Layer 7 of a small transformer language model trained on English Wikipedia (16 layers, counted from 0, width 96).
A neuron's activation on a vector x is SiLU(gate . x) times (in . x), where the dot is the dot product.

Input weights of the MLP neurons that the questions are about. A number n stands for (n - 500) times 0.0009.
n5 gate: 298,269,408,524,496,521,553,432,652,390,491,705,656,671,285,403,636,324,684,624,628,591,415,739,768,404,257,422,579,543,741,263,531,528,441,720,321,280,334,528,499,368,627,668,652,522,671,442,351,947,753,553,391,445,694,464,624,396,541,518,500,645,539,588,391,763,646,642,586,480,420,539,565,765,523,133,303,578,495,688,463,294,553,429,570,347,565,371,441,395,665,334,495,574,533,296
n35 gate: 474,354,492,344,554,391,281,296,687,405,469,519,397,556,546,534,183,237,706,598,624,308,492,534,793,532,512,652,560,319,506,823,605,540,419,467,177,369,390,653,442,738,421,327,686,564,594,391,572,214,144,390,427,231,619,284,614,436,448,471,367,645,565,479,489,468,549,605,480,310,551,551,558,545,559,626,444,370,447,336,542,515,291,468,555,771,490,605,347,674,666,791,362,313,633,606
n91 gate: 563,832,585,493,382,346,546,530,640,758,573,383,346,412,531,422,284,556,406,486,384,198,338,512,773,380,517,510,556,431,257,336,420,579,618,537,305,337,658,471,623,856,387,442,620,525,393,289,617,511,622,313,642,561,266,368,431,352,333,702,569,975,382,422,445,435,395,555,252,482,624,465,661,810,671,623,570,460,520,329,438,633,375,383,481,312,563,711,610,312,590,782,256,437,433,458
n127 gate: 476,601,537,560,194,821,336,300,592,676,669,668,548,355,303,397,732,614,220,692,520,491,623,296,636,447,584,349,394,392,439,691,443,516,356,369,333,612,447,673,804,319,539,331,488,294,227,618,461,480,367,438,546,469,560,491,575,307,656,473,455,275,497,839,630,424,367,234,439,667,372,416,442,458,546,429,630,616,356,237,502,365,534,626,481,463,398,690,581,135,489,613,758,662,475,569
n136 gate: 676,581,662,701,712,512,651,440,463,449,651,804,828,214,657,762,606,227,556,340,687,448,220,475,413,268,129,483,377,501,452,660,531,527,682,605,509,286,514,464,886,662,403,330,440,460,551,627,532,396,327,614,534,637,528,343,474,447,711,433,462,538,324,209,716,504,499,457,657,548,563,650,576,269,386,365,817,572,765,620,619,551,201,309,605,609,443,496,726,624,214,148,596,466,281,222
n185 gate: 391,733,371,453,464,583,118,361,784,468,657,649,406,288,437,572,576,218,556,949,543,423,901,323,472,333,509,287,494,567,622,480,414,836,599,443,346,521,432,309,496,464,786,451,675,436,338,584,815,382,493,486,628,595,558,168,402,246,566,751,402,431,516,601,421,338,248,644,331,722,296,532,669,349,778,717,410,635,375,516,473,593,410,350,525,297,660,387,437,453,704,637,364,498,261,503
n198 gate: 467,413,582,332,690,57,711,471,555,475,72,639,527,612,269,220,630,387,351,565,737,434,350,843,288,445,374,553,473,383,613,330,595,559,690,668,910,422,406,387,845,381,412,421,498,424,483,266,520,566,468,599,517,581,312,278,498,376,621,676,508,403,653,607,367,666,507,498,320,648,416,691,506,586,741,658,343,697,301,460,744,477,340,313,419,634,682,943,414,452,268,665,494,412,485,704
n218 gate: 760,498,856,545,669,617,463,547,332,497,383,514,542,417,699,603,569,498,875,624,467,261,512,475,644,335,438,479,707,448,407,453,605,437,425,418,591,313,382,558,408,585,721,854,671,406,664,719,415,350,437,405,415,471,404,643,345,504,352,360,342,407,466,446,237,407,377,362,538,704,523,665,875,655,737,372,523,667,557,542,462,284,494,383,531,593,299,161,244,617,351,140,452,524,304,260
n235 gate: 598,269,220,336,359,640,720,349,702,730,720,739,555,921,711,359,497,708,614,533,453,553,311,538,391,815,445,560,406,530,280,569,466,709,507,198,310,609,238,389,331,641,455,550,442,526,644,230,651,688,329,383,571,651,623,566,421,624,384,439,375,802,303,553,763,554,526,599,714,425,555,585,230,198,294,447,174,525,607,637,446,496,451,650,543,536,530,525,259,562,465,413,340,577,410,367
n241 gate: 613,507,356,554,700,578,556,376,477,662,453,597,570,826,364,331,660,662,465,713,410,538,619,370,445,571,373,845,680,635,515,524,441,711,271,609,559,373,53,375,603,365,510,338,475,478,607,419,565,791,799,324,494,543,571,473,574,649,543,416,410,648,432,387,495,177,634,415,377,627,687,278,505,661,558,482,520,373,708,401,391,480,530,342,525,227,667,329,572,373,362,742,120,559,459,706
n5 in: 216,235,313,421,514,362,394,689,655,444,711,386,638,395,345,405,462,223,479,233,661,454,416,687,426,575,523,503,537,566,612,411,396,279,386,454,591,355,695,701,396,282,609,498,616,544,428,270,335,380,434,429,244,336,450,416,338,739,410,420,376,640,639,699,405,546,633,895,581,273,649,693,363,612,457,346,88,401,414,487,496,432,631,491,519,436,585,650,693,397,629,380,387,472,688,366
n35 in: 715,479,517,856,323,645,540,468,330,419,611,619,542,637,363,533,372,456,493,686,620,387,537,376,718,582,378,635,584,238,327,303,320,826,396,545,614,489,629,552,555,179,448,683,419,393,544,406,569,298,381,352,377,669,627,514,540,499,494,384,652,413,314,363,467,390,735,426,369,388,405,554,553,566,633,540,462,744,412,577,502,381,448,354,533,316,618,534,352,394,459,458,354,666,526,447
n91 in: 578,637,713,201,445,308,354,339,441,534,472,513,533,675,423,554,352,701,447,418,520,546,424,444,245,684,526,479,432,534,459,603,365,354,363,342,278,484,563,435,680,494,499,458,641,279,587,615,586,103,334,543,547,142,555,538,592,516,465,578,246,628,298,445,433,436,231,546,514,544,389,666,380,214,401,447,155,333,690,459,207,585,467,340,762,477,533,406,544,565,438,481,381,437,326,683
n127 in: 423,528,563,377,452,498,579,693,446,396,452,671,428,804,553,242,368,560,579,751,474,631,643,273,699,544,624,388,288,358,576,440,536,409,291,281,448,517,682,457,269,486,510,535,268,843,704,364,711,587,359,476,886,559,498,496,539,701,451,617,343,609,337,400,539,403,415,436,287,700,622,832,538,416,288,578,627,402,624,276,358,596,406,578,233,687,489,511,746,537,655,390,300,727,401,572
n136 in: 454,466,425,808,349,737,42,598,340,479,505,327,475,497,582,567,267,583,489,531,592,464,670,525,701,535,419,560,345,475,444,351,404,592,580,735,523,449,118,604,320,625,550,679,330,583,293,383,488,440,709,487,479,650,573,463,389,552,432,618,312,483,346,595,577,543,689,463,588,488,342,750,527,398,615,284,320,658,604,542,291,561,653,464,516,393,496,611,656,465,572,694,668,595,888,323
n185 in: 579,386,280,705,512,446,325,516,681,742,550,395,718,375,762,592,537,346,521,451,466,746,440,494,319,673,563,507,570,739,447,236,498,544,118,352,636,120,469,718,427,380,387,428,465,426,419,682,582,406,665,543,632,376,410,420,635,377,653,249,538,485,706,466,291,594,280,549,917,636,218,443,471,592,791,482,436,44,483,664,544,582,645,639,441,399,595,648,388,432,457,503,334,449,355,358
n198 in: 371,386,473,580,588,415,804,479,793,590,281,314,382,641,362,668,764,609,435,218,544,450,542,839,582,420,458,830,575,528,456,365,414,319,383,453,498,590,232,294,203,352,299,374,558,566,620,396,394,519,373,561,511,541,409,730,367,523,658,921,696,630,579,425,295,538,585,610,440,503,379,738,437,648,555,386,334,532,255,350,608,439,359,503,445,574,458,770,469,418,453,722,586,584,543,594
n218 in: 624,427,474,641,688,416,410,410,592,417,279,424,547,652,605,587,715,728,676,542,376,591,679,454,539,400,501,541,701,663,471,789,461,457,741,641,405,379,662,440,140,618,451,690,620,347,760,456,782,425,449,778,332,443,643,558,497,224,601,769,425,487,521,335,468,693,549,605,436,556,648,500,409,425,429,397,316,764,265,275,490,636,610,310,492,611,628,437,498,678,606,332,515,439,530,764
n235 in: 479,362,403,609,452,572,391,539,333,51,633,245,518,535,908,380,651,670,609,499,669,752,363,334,317,771,549,582,435,444,548,449,424,722,79,664,617,756,517,648,574,509,641,696,619,379,656,640,313,545,869,356,526,464,396,283,289,284,843,284,311,483,591,116,684,359,635,585,507,599,733,695,507,301,585,304,418,556,250,338,337,465,641,535,494,574,526,358,488,517,552,504,354,466,238,616
n241 in: 323,581,555,422,760,718,390,534,196,164,562,631,480,342,531,617,513,350,384,400,526,674,571,282,207,482,238,461,470,360,452,405,293,421,450,334,395,684,675,488,727,344,359,473,537,964,589,515,568,343,526,763,338,576,487,593,467,624,446,423,456,572,370,435,496,437,666,313,507,484,789,504,551,586,433,471,471,437,357,421,473,81,382,624,422,442,415,203,525,222,318,616,342,456,565,394

Each question shows a token from some text and the vector x that enters the MLP there. A number n stands for (n - 500) times 0.012.

"er": 381,594,415,638,613,462,594,517,651,593,564,421,390,528,540,612,415,429,703,433,538,463,587,383,469,603,618,632,556,449,558,455,588,462,447,485,445,551,783,379,518,609,306,582,575,428,300,398,429,537,379,614,397,594,518,524,596,568,652,587,646,541,600,436,390,483,496,466,399,579,405,409,448,480,343,557,511,475,403,414,662,539,481,557,605,488,462,415,595,660,475,498,613,611,578,537
The two highest activations, in order: n235, n136

",": 425,594,434,571,342,333,514,426,500,508,493,469,278,488,563,266,382,418,640,345,536,407,416,439,374,627,384,434,433,521,484,477,495,359,453,671,424,441,514,396,505,421,673,421,459,469,518,510,458,417,542,354,456,506,541,498,504,478,556,510,644,445,462,623,487,719,536,551,395,569,412,437,512,512,477,485,621,362,594,573,401,462,468,462,582,415,416,505,402,665,565,469,524,486,640,493
Which of these neurons fires most? n5

" |": 416,661,424,566,400,566,432,549,507,496,469,411,327,437,533,431,565,491,748,397,376,444,542,383,485,626,370,420,596,494,558,499,561,509,588,519,522,562,605,388,536,480,435,405,486,428,536,652,547,510,713,668,473,377,489,465,549,636,617,497,493,480,497,494,455,624,678,582,510,677,387,390,501,453,404,353,680,459,627,353,417,539,440,495,505,375,378,566,485,610,417,394,566,386,582,563
Which of these neurons fires most? n35

" de": 602,619,316,588,443,392,356,558,603,445,556,388,373,338,471,417,366,377,549,511,532,354,632,393,368,578,430,575,550,396,515,442,333,300,429,711,458,518,611,471,392,458,391,574,624,572,431,515,530,587,587,576,398,418,651,488,596,503,624,569,541,461,339,511,446,485,495,520,453,565,574,455,457,439,553,508,529,391,570,519,616,445,433,520,682,503,274,448,545,547,602,466,648,699,563,577
The most active neuron and its activation: n35, at about 0.11

"z": 477,429,355,659,607,522,472,455,440,400,434,413,304,515,431,500,450,464,592,490,446,463,421,463,351,671,311,481,608,452,448,453,510,430,504,486,523,634,597,456,597,531,550,470,462,248,460,582,501,544,464,640,482,559,637,514,521,582,581,648,352,452,535,516,509,599,468,606,412,579,324,560,414,591,335,472,557,401,496,271,416,498,455,608,655,446,465,536,554,574,416,586,459,638,475,393
Which of these neurons fires most? n198

" until": 416,575,495,532,390,370,681,443,582,476,635,388,433,472,564,327,534,500,577,458,519,529,447,320,391,665,365,675,392,469,535,431,584,391,541,642,407,404,622,377,373,471,493,432,423,489,559,411,605,430,641,489,482,450,426,449,452,470,559,551,532,578,450,655,492,600,422,476,490,490,448,444,545,518,567,353,701,383,552,329,578,554,342,422,623,397,368,465,462,428,661,606,513,600,601,556
The two highest activations, in order: n91, n136

"ka": 414,501,465,712,538,392,641,557,599,522,444,330,400,484,494,367,392,547,549,476,564,530,546,247,461,519,521,515,569,485,417,429,262,453,596,603,609,583,699,480,607,299,628,433,537,356,470,431,381,615,426,650,441,497,563,744,565,651,536,488,390,546,352,525,540,635,445,439,570,631,421,500,487,581,518,427,478,505,652,449,397,520,603,387,608,538,480,436,411,583,598,534,541,523,442,615
Which of these neurons fires most? n185

" of": 650,587,420,574,255,536,519,539,535,569,663,569,339,512,464,306,517,380,601,427,481,523,495,329,356,645,356,600,533,573,577,311,522,436,438,427,512,514,533,449,547,540,435,483,719,501,570,532,412,550,671,490,536,463,580,381,452,535,489,623,441,439,504,636,444,538,534,502,360,649,373,355,456,357,532,487,604,326,509,624,480,414,395,423,523,468,352,412,565,579,561,616,541,564,562,505
The two highest activations, in order: n185, n218

"s": 338,295,366,504,575,475,496,508,444,575,460,466,336,341,315,559,280,459,523,411,471,515,429,486,397,653,441,615,499,412,371,462,548,575,530,582,560,435,728,389,538,388,485,513,690,559,570,496,534,613,395,496,493,413,517,723,591,520,585,513,481,387,498,407,374,546,470,475,531,723,501,443,523,573,528,330,430,421,542,394,409,609,550,585,615,667,513,541,393,646,562,427,515,633,514,556
Which three neurons fire most, strongest first? n5, n198, n136

" In": 484,455,562,401,520,308,436,449,537,515,650,544,340,444,711,503,427,459,547,479,382,573,521,370,496,770,386,624,446,517,509,422,611,449,627,753,479,516,663,438,477,385,510,508,588,534,519,466,655,453,484,525,461,615,636,465,531,473,558,576,509,346,381,493,493,563,464,346,572,583,522,354,445,443,603,494,675,408,518,457,618,516,453,419,623,450,339,494,454,592,608,657,550,481,541,584
Which of these neurons fires most? n5

" the": 387,739,531,513,345,447,605,474,456,562,537,463,294,465,427,423,462,405,559,458,645,547,397,340,423,587,368,614,627,421,551,411,634,439,593,617,457,403,526,517,463,355,512,427,358,577,416,458,576,527,590,717,340,387,533,341,463,567,649,543,585,437,507,404,498,572,543,425,495,443,473,336,466,353,533,384,651,416,492,558,464,529,514,508,558,515,491,493,605,668,605,496,509,479,519,516
The two highest activations, in order: n127, n91

"lan": 434,495,518,508,560,463,373,523,526,559,565,409,260,524,599,465,376,569,534,479,396,626,453,461,503,510,391,541,622,398,682,344,448,399,578,554,551,463,482,454,533,552,331,595,546,367,451,477,461,475,438,524,431,558,543,598,502,529,608,622,453,571,425,452,466,391,578,465,404,506,385,270,399,415,588,412,514,508,558,402,484,737,433,478,627,461,552,338,537,599,579,517,721,680,462,603
Which of these neurons fires most? n91

"t": 611,429,516,641,536,607,568,473,564,350,564,436,430,368,507,340,355,475,732,458,461,558,460,497,508,617,343,567,459,427,645,341,412,526,676,696,515,666,751,402,566,610,598,388,546,449,499,412,347,589,570,531,472,531,635,480,407,563,577,486,362,562,398,551,472,515,599,396,684,670,434,434,557,529,391,391,489,539,606,405,539,532,464,564,631,423,444,349,673,526,555,671,523,450,504,587
Which of these neurons fires most? n136

"'": 535,517,523,518,373,351,514,616,529,525,504,369,415,556,472,396,377,433,585,536,410,520,565,387,436,576,306,488,425,284,511,387,408,531,505,531,295,512,504,634,428,399,499,375,505,425,433,480,521,378,370,594,504,548,675,545,449,664,562,445,335,393,571,494,387,717,442,535,436,521,488,392,623,472,478,326,523,453,526,536,500,553,453,518,508,469,313,509,545,711,561,515,507,633,541,584
Which of these neurons fires most? n35

"ter": 469,570,476,524,354,659,419,448,427,539,615,383,458,437,564,367,409,351,715,378,512,445,443,400,529,685,349,378,473,521,429,437,474,412,426,738,466,422,690,431,580,518,414,472,428,560,415,293,393,491,558,600,504,499,656,497,412,545,616,635,516,606,484,399,429,563,452,421,354,445,609,429,523,505,219,459,511,475,480,397,598,546,495,550,536,682,472,420,548,601,445,404,626,553,443,538
Which of these neurons fires most? n136